Layer 11 of a small transformer language model trained on English Wikipedia (14 layers, counted from 0, width 128).
A neuron adds its activation times its output weights to the MLP's output. To switch it off is to set its activation to zero at one token and run the rest of the model.

Output weights of the MLP neurons that the questions are about. A number n stands for (n - 500) times 0.0006.
n10: 561 655 385 618 667 300 694 513 447 640 715 606 535 727 504 483 423 692 622 454 548 358 640 757 484 886 345 622 738 516 749 313 519 263 328 728 624 625 239 460 601 590 471 414 587 824 425 541 385 489 480 447 398 471 705 530 438 284 371 452 550 548 748 411 527 411 380 385 573 615 653 488 527 535 667 735 540 410 356 464 596 340 581 483 496 421 479 449 331 346 618 340 755 455 580 504 433 469 303 605 696 383 465 459 605 480 649 465 646 589 532 645 435 571 300 917 447 374 125 291 575 235 353 452 538 455 526 367
n76: 679 527 480 521 642 299 573 599 444 661 270 496 419 150 492 533 357 525 261 684 496 674 398 325 596 232 345 549 500 333 520 479 430 347 456 519 500 210 802 519 370 394 443 542 367 546 516 624 474 273 389 457 619 536 758 534 557 194 288 694 526 479 866 435 366 440 675 446 344 481 359 623 613 444 305 411 532 392 606 256 617 397 417 453 492 614 467 504 565 415 578 469 652 433 226 564 787 618 327 634 483 373 408 777 603 441 361 590 469 560 486 553 725 547 704 367 648 419 190 635 582 375 549 536 641 352 420 489
n154: 451 343 421 500 590 793 492 106 468 692 704 543 482 620 481 639 667 586 769 454 544 435 559 325 561 458 569 411 596 311 276 270 624 570 324 553 557 549 647 475 493 603 271 355 481 769 592 519 395 409 396 480 496 572 259 741 443 528 618 524 581 377 681 663 638 408 511 488 358 307 244 630 514 549 646 547 470 313 430 586 566 419 449 596 626 521 342 574 530 583 398 504 484 519 320 391 577 607 291 614 325 295 586 508 693 563 291 735 597 377 394 500 317 418 611 940 384 508 411 596 198 500 442 544 330 597 500 538
n222: 496 659 474 329 504 614 572 494 581 500 582 304 572 446 433 613 653 504 528 612 356 489 193 478 456 354 390 483 583 397 550 480 493 297 579 876 717 461 341 584 407 514 458 559 492 365 700 341 331 587 350 614 681 229 517 552 565 524 374 612 425 404 574 226 455 746 420 794 536 373 306 601 543 557 438 537 720 496 977 533 515 721 414 552 355 535 407 299 618 587 622 439 512 571 450 561 492 486 726 716 590 416 504 625 638 388 435 404 391 616 500 546 476 500 362 508 417 620 507 515 812 500 531 388 356 391 708 517
n229: 632 567 598 439 315 281 504 464 492 598 484 511 579 437 442 637 477 418 793 300 623 591 550 295 733 434 378 435 362 515 488 396 655 455 245 514 686 697 519 394 608 622 612 434 666 508 624 520 657 215 399 572 357 468 247 479 426 521 592 542 404 554 456 251 373 359 464 663 455 603 680 601 784 375 500 607 535 602 431 705 331 387 476 404 590 694 564 475 559 475 303 590 574 749 412 610 781 571 412 488 239 636 496 476 612 469 622 456 443 477 272 171 504 482 428 387 652 750 474 255 567 773 440 574 694 743 496 467
n297: 457 467 543 616 374 636 414 219 396 341 588 563 493 604 512 444 596 326 245 464 717 663 242 596 526 515 308 643 323 443 555 562 339 552 220 440 621 648 523 601 247 546 520 691 605 680 358 589 695 375 527 500 715 269 517 439 636 621 374 357 587 553 548 352 479 679 606 617 516 602 558 266 401 383 700 421 385 355 521 500 455 448 403 516 411 528 635 476 637 514 543 256 467 423 778 407 664 544 329 641 383 610 418 372 661 727 666 431 242 458 538 261 323 564 760 449 450 611 304 468 725 424 401 660 480 574 406 565
n299: 489 493 423 380 344 312 354 406 439 423 580 632 388 767 584 712 544 580 530 599 571 202 247 485 667 458 547 337 546 602 484 658 515 517 512 701 736 687 722 375 687 456 521 323 545 487 488 468 492 652 496 631 778 586 251 521 446 361 345 525 565 534 243 683 683 569 819 370 445 470 629 604 595 633 492 469 460 353 442 364 618 512 378 847 388 533 463 395 565 589 531 515 789 576 409 443 513 837 516 373 399 560 605 719 624 464 507 409 325 608 777 418 680 430 562 429 613 517 515 228 275 603 699 446 854 605 389 582
n340: 605 686 361 349 419 374 535 393 699 337 423 366 511 362 653 444 400 657 488 654 432 92 413 386 418 478 612 321 566 515 269 520 411 444 554 894 368 432 402 526 439 567 579 213 519 492 610 531 414 609 764 600 567 453 486 463 232 329 466 403 340 307 571 563 467 533 312 412 512 540 426 553 758 518 402 605 504 629 292 740 613 333 275 274 481 479 444 516 660 294 539 585 679 458 374 372 370 452 409 534 452 500 541 446 458 454 370 290 634 454 544 680 771 620 311 637 458 278 703 709 712 610 654 413 584 442 569 493

Each question names a token from some text and the token that comes next. It shows the activations a of the neurons there, in the order above. A number n stands for (n - 500) times 0.0098.

Then comes g, the gradient of the next token's log-probability with respect to the MLP's output, scaled to length 1. A neuron's effect is roughly proportional to its activation times (output weights . g). A number n stands for (n - 500) times 0.00079.

"y", then "ons"
a: 523 536 509 514 554 482 422 623
g: 682 525 501 514 585 465 493 458 471 478 530 524 280 535 708 342 266 448 468 365 435 519 392 480 624 408 565 574 420 448 541 492 608 328 571 623 345 388 370 455 400 534 634 549 396 656 490 275 619 473 543 454 469 550 318 473 541 510 383 423 380 241 483 593 374 571 479 241 651 657 576 482 531 546 593 454 339 521 473 466 479 440 532 598 307 444 216 356 532 512 410 471 548 378 401 366 767 338 444 461 611 379 522 220 512 562 597 489 478 454 240 554 438 593 172 551 387 611 600 407 589 426 561 592 547 491 405 438
Which neuron, switched off, lowers the next token's probability most? n340

"|", then " 5"
a: 576 512 442 488 610 510 520 488
g: 409 436 448 508 585 416 614 545 577 518 362 386 500 471 405 539 255 509 512 500 606 472 596 528 660 394 499 426 591 393 457 463 408 576 462 521 417 773 358 616 670 535 235 609 547 472 527 479 661 357 460 526 650 403 666 451 475 539 692 375 697 603 563 457 128 463 502 577 630 560 501 512 303 633 395 447 492 461 520 623 664 479 523 533 601 255 460 333 500 670 680 303 590 581 439 407 397 533 369 596 741 607 390 519 614 549 495 511 560 520 441 350 612 512 356 570 616 188 397 559 517 508 600 680 480 437 581 479
Which neuron, switched off, lowers the next token's probability most? n10

" to", then " ag"
a: 490 535 509 502 503 453 501 490
g: 569 414 497 565 545 484 403 452 443 545 562 437 502 526 672 616 458 673 577 512 546 490 556 325 609 571 614 417 579 491 627 390 493 617 530 439 352 654 586 622 307 539 543 427 484 570 498 450 302 465 602 494 511 415 854 631 709 377 215 426 565 547 503 492 410 623 436 637 392 589 662 393 160 344 620 479 447 563 460 413 546 451 618 506 488 374 493 324 574 426 607 391 462 182 557 629 595 392 580 570 359 449 515 515 519 442 642 530 393 532 567 473 267 501 626 451 599 555 386 607 501 688 530 816 475 530 503 690
Which neuron, switched off, raises the next token's probability most? n297

" Dec", then " '"
a: 445 496 597 371 504 481 425 505
g: 505 424 538 559 277 522 522 515 604 599 370 515 470 731 333 757 525 502 524 414 558 463 599 532 504 401 477 469 546 699 532 303 620 353 388 196 583 570 509 574 455 632 581 598 463 499 668 447 571 520 155 425 461 517 549 444 331 471 609 610 642 258 568 387 551 753 579 496 493 426 469 405 401 485 310 539 686 513 515 585 443 557 626 509 308 504 413 615 443 459 292 461 542 715 556 447 473 553 696 340 521 457 384 684 404 559 480 252 644 485 450 498 470 363 404 413 383 597 463 397 394 517 465 405 462 719 435 494
Which neuron, switched off, raises the next token's probability most? n222

" life", then " and"
a: 498 519 534 493 489 662 580 453
g: 806 485 471 609 364 369 345 526 489 456 472 427 254 597 486 506 472 586 507 625 665 429 583 588 734 728 558 351 532 677 457 689 413 501 447 312 466 408 619 407 463 392 654 481 591 757 468 707 356 532 361 535 703 448 526 536 602 331 474 481 383 592 442 559 455 623 493 434 561 575 562 413 518 550 550 418 570 537 489 559 368 390 275 505 339 356 426 349 460 540 486 680 594 481 643 479 651 687 479 525 387 501 474 571 392 463 490 693 352 576 451 519 539 467 393 532 398 593 437 710 660 371 288 370 395 480 691 622
Which neuron, switched off, lowers the next token's probability most? n297

" ", then "?"
a: 499 516 502 660 504 504 490 512
g: 280 634 364 682 473 437 528 458 471 457 350 291 559 345 365 367 563 586 605 434 422 435 496 440 389 511 493 563 485 464 520 228 566 504 613 611 426 456 236 574 523 505 606 669 401 558 272 455 318 618 510 420 415 295 598 700 388 459 679 673 493 327 474 433 588 491 636 430 543 588 460 441 572 518 399 677 360 415 618 437 286 408 469 561 328 570 439 685 547 344 542 556 625 614 517 637 426 515 495 500 492 510 483 507 442 338 459 578 447 340 307 481 374 569 390 461 608 418 305 568 533 570 720 806 595 565 388 465
Which neuron, switched off, lowers the next token's probability most? n222

" 1.", then " T"
a: 514 476 431 575 517 348 265 506
g: 310 560 515 328 539 442 697 532 559 509 475 684 367 610 440 406 421 503 661 570 238 472 544 438 376 459 498 601 492 543 363 433 366 539 481 366 504 581 495 442 496 503 460 578 522 237 479 480 332 505 621 490 675 486 505 401 268 506 669 647 633 644 441 553 551 295 457 445 504 719 546 665 605 504 435 474 600 341 451 622 528 446 708 513 357 524 586 612 590 263 254 695 468 634 320 663 470 481 368 609 538 457 548 520 741 621 772 453 398 396 584 380 554 336 474 491 452 507 461 699 362 458 423 440 645 520 561 444
Which neuron, switched off, lowers the next token's probability most? n297

"ground", then ","
a: 448 509 506 461 812 653 471 502
g: 556 610 573 592 558 484 572 509 505 659 657 330 529 514 342 368 628 443 613 544 482 398 542 555 391 533 536 326 536 520 356 491 538 579 584 422 539 392 608 328 405 639 674 598 501 432 422 523 330 500 444 424 564 436 535 434 497 495 554 565 464 454 526 456 474 630 520 525 721 547 361 570 382 348 579 462 514 418 422 438 443 429 449 296 371 599 421 433 652 645 288 793 369 767 535 328 387 621 373 534 582 471 428 598 689 361 856 449 448 513 530 373 542 434 476 474 469 533 451 436 479 263 495 718 454 393 101 435
Which neuron, switched off, lowers the next token's probability most? n229

"\n", then "|"
a: 245 454 541 449 473 468 493 494
g: 505 327 535 530 486 463 423 442 444 496 458 539 563 390 577 594 277 571 407 642 523 625 361 624 394 548 608 852 479 438 613 550 454 501 335 448 351 333 636 359 507 408 497 554 379 577 546 637 409 400 640 698 474 663 520 347 320 428 468 506 397 537 390 442 439 406 504 447 422 614 525 554 533 493 587 367 491 372 470 463 957 508 314 497 649 557 389 478 490 530 640 435 560 473 534 628 656 590 541 420 650 505 455 490 499 570 484 298 525 575 520 507 270 733 587 317 506 488 493 279 607 467 474 260 713 449 541 437
Which neuron, switched off, raises the next token's probability most? n10

" Inc", then "an"
a: 508 485 24 423 461 497 488 474
g: 462 461 439 397 609 427 635 573 403 453 338 586 587 395 537 416 609 563 477 532 400 476 376 443 493 301 593 364 553 680 557 622 524 580 715 559 715 461 515 496 472 546 360 556 482 495 596 334 548 495 570 569 415 459 629 466 722 428 745 655 610 547 519 442 259 307 396 316 565 501 552 546 473 697 546 400 611 541 429 496 399 627 543 376 693 514 623 348 730 625 456 344 398 620 613 599 516 541 728 530 553 480 630 405 239 384 468 674 477 373 621 675 530 718 490 467 358 532 523 623 472 616 596 639 626 666 384 629
Which neuron, switched off, lowers the next token's probability most? n154

"ize", then " created"
a: 521 509 512 490 500 517 528 733
g: 448 431 694 454 372 444 406 459 711 594 628 784 647 470 384 510 442 450 468 483 627 481 294 723 583 509 369 534 426 505 477 417 617 386 593 454 426 624 505 578 503 500 460 605 572 481 509 673 383 451 373 607 261 424 489 424 430 325 436 586 553 484 574 457 464 309 418 460 523 526 669 487 553 397 506 569 500 572 406 521 411 309 312 388 352 440 248 704 604 693 444 561 322 363 265 609 527 344 482 385 463 470 628 380 530 406 355 650 673 514 648 706 510 463 412 421 607 482 687 589 490 390 687 504 721 558 418 532
Which neuron, switched off, lowers the next token's probability most? n340

"ason", then " Cr"
a: 484 470 443 547 550 172 483 483
g: 582 750 581 472 242 504 452 451 409 701 633 679 432 474 471 697 390 647 546 553 532 471 378 450 463 515 424 660 588 527 628 255 524 607 507 652 384 583 642 251 524 414 399 526 475 302 516 472 254 599 468 498 504 412 404 711 426 369 516 576 679 433 553 492 519 453 514 273 550 623 640 478 460 383 525 567 390 581 507 542 656 432 489 649 583 624 244 434 619 449 434 536 554 344 333 475 517 426 514 392 656 606 285 510 443 479 565 459 481 538 166 444 581 394 325 482 484 667 520 530 517 597 745 525 491 507 493 398
Which neuron, switched off, lowers the next token's probability most? n297

" e", then "at"
a: 500 913 896 527 554 475 560 270
g: 696 503 502 534 364 484 490 470 463 532 227 619 549 480 461 659 482 638 522 391 389 570 280 297 476 429 575 471 411 574 292 528 309 719 502 531 542 574 490 449 352 657 486 546 316 589 442 281 572 470 540 522 584 669 472 472 500 420 259 617 405 312 400 539 394 369 486 409 355 496 446 604 261 622 459 581 395 206 493 607 575 619 471 396 303 714 619 441 485 562 556 431 425 400 524 377 660 460 450 339 548 481 623 595 558 641 709 570 429 437 550 422 594 519 473 561 454 455 393 767 383 635 553 448 715 470 508 456
Which neuron, switched off, lowers the next token's probability most? n76

"gr", then "en"
a: 690 469 578 455 543 427 450 616
g: 422 670 470 486 501 481 559 501 565 558 659 341 522 564 444 465 449 365 414 454 251 391 472 411 713 608 477 505 630 748 450 535 690 374 304 582 510 390 727 543 592 289 361 616 550 526 670 651 394 448 354 482 698 361 638 510 702 656 581 457 618 521 563 509 371 414 531 314 448 603 684 552 492 636 673 467 652 425 526 521 611 341 745 308 523 674 451 301 454 502 587 315 458 558 543 604 394 450 499 552 538 543 463 569 427 440 426 586 500 771 528 442 654 503 578 527 434 540 600 494 445 652 448 747 440 570 439 551
Which neuron, switched off, raises the next token's probability most? n340

"und", then "y"
a: 612 460 509 533 525 522 485 560
g: 492 606 609 522 410 630 587 493 363 550 407 494 658 536 353 348 383 577 617 336 493 416 410 468 793 475 603 636 536 482 696 527 315 331 702 522 465 683 556 613 553 538 728 360 546 636 413 657 536 510 427 510 501 580 638 439 606 501 263 584 552 522 677 527 511 558 537 510 611 677 471 348 377 494 668 438 595 521 499 493 496 355 522 633 476 243 649 549 478 320 295 476 594 430 513 693 310 664 660 488 657 527 427 709 536 511 495 494 580 734 577 672 469 606 507 527 373 581 507 690 363 380 484 381 571 556 416 519
Which neuron, switched off, lowers the next token's probability most? n10

"\n", then "\n"
a: 241 551 488 451 460 458 444 498
g: 487 391 681 475 517 392 507 590 518 606 443 494 209 605 574 470 794 426 446 459 443 425 638 687 547 382 397 388 598 466 417 584 504 429 506 359 530 664 422 569 556 556 529 507 510 674 461 424 484 472 392 560 775 234 487 459 539 569 556 519 454 429 488 495 539 482 611 505 547 393 593 420 387 458 519 727 408 716 443 614 307 454 527 378 512 517 550 494 446 546 286 457 442 473 500 577 291 343 563 694 521 521 475 489 523 556 655 675 360 629 626 317 624 212 606 507 484 517 389 667 355 622 709 585 219 640 613 534
Which neuron, switched off, raises the next token's probability most? n76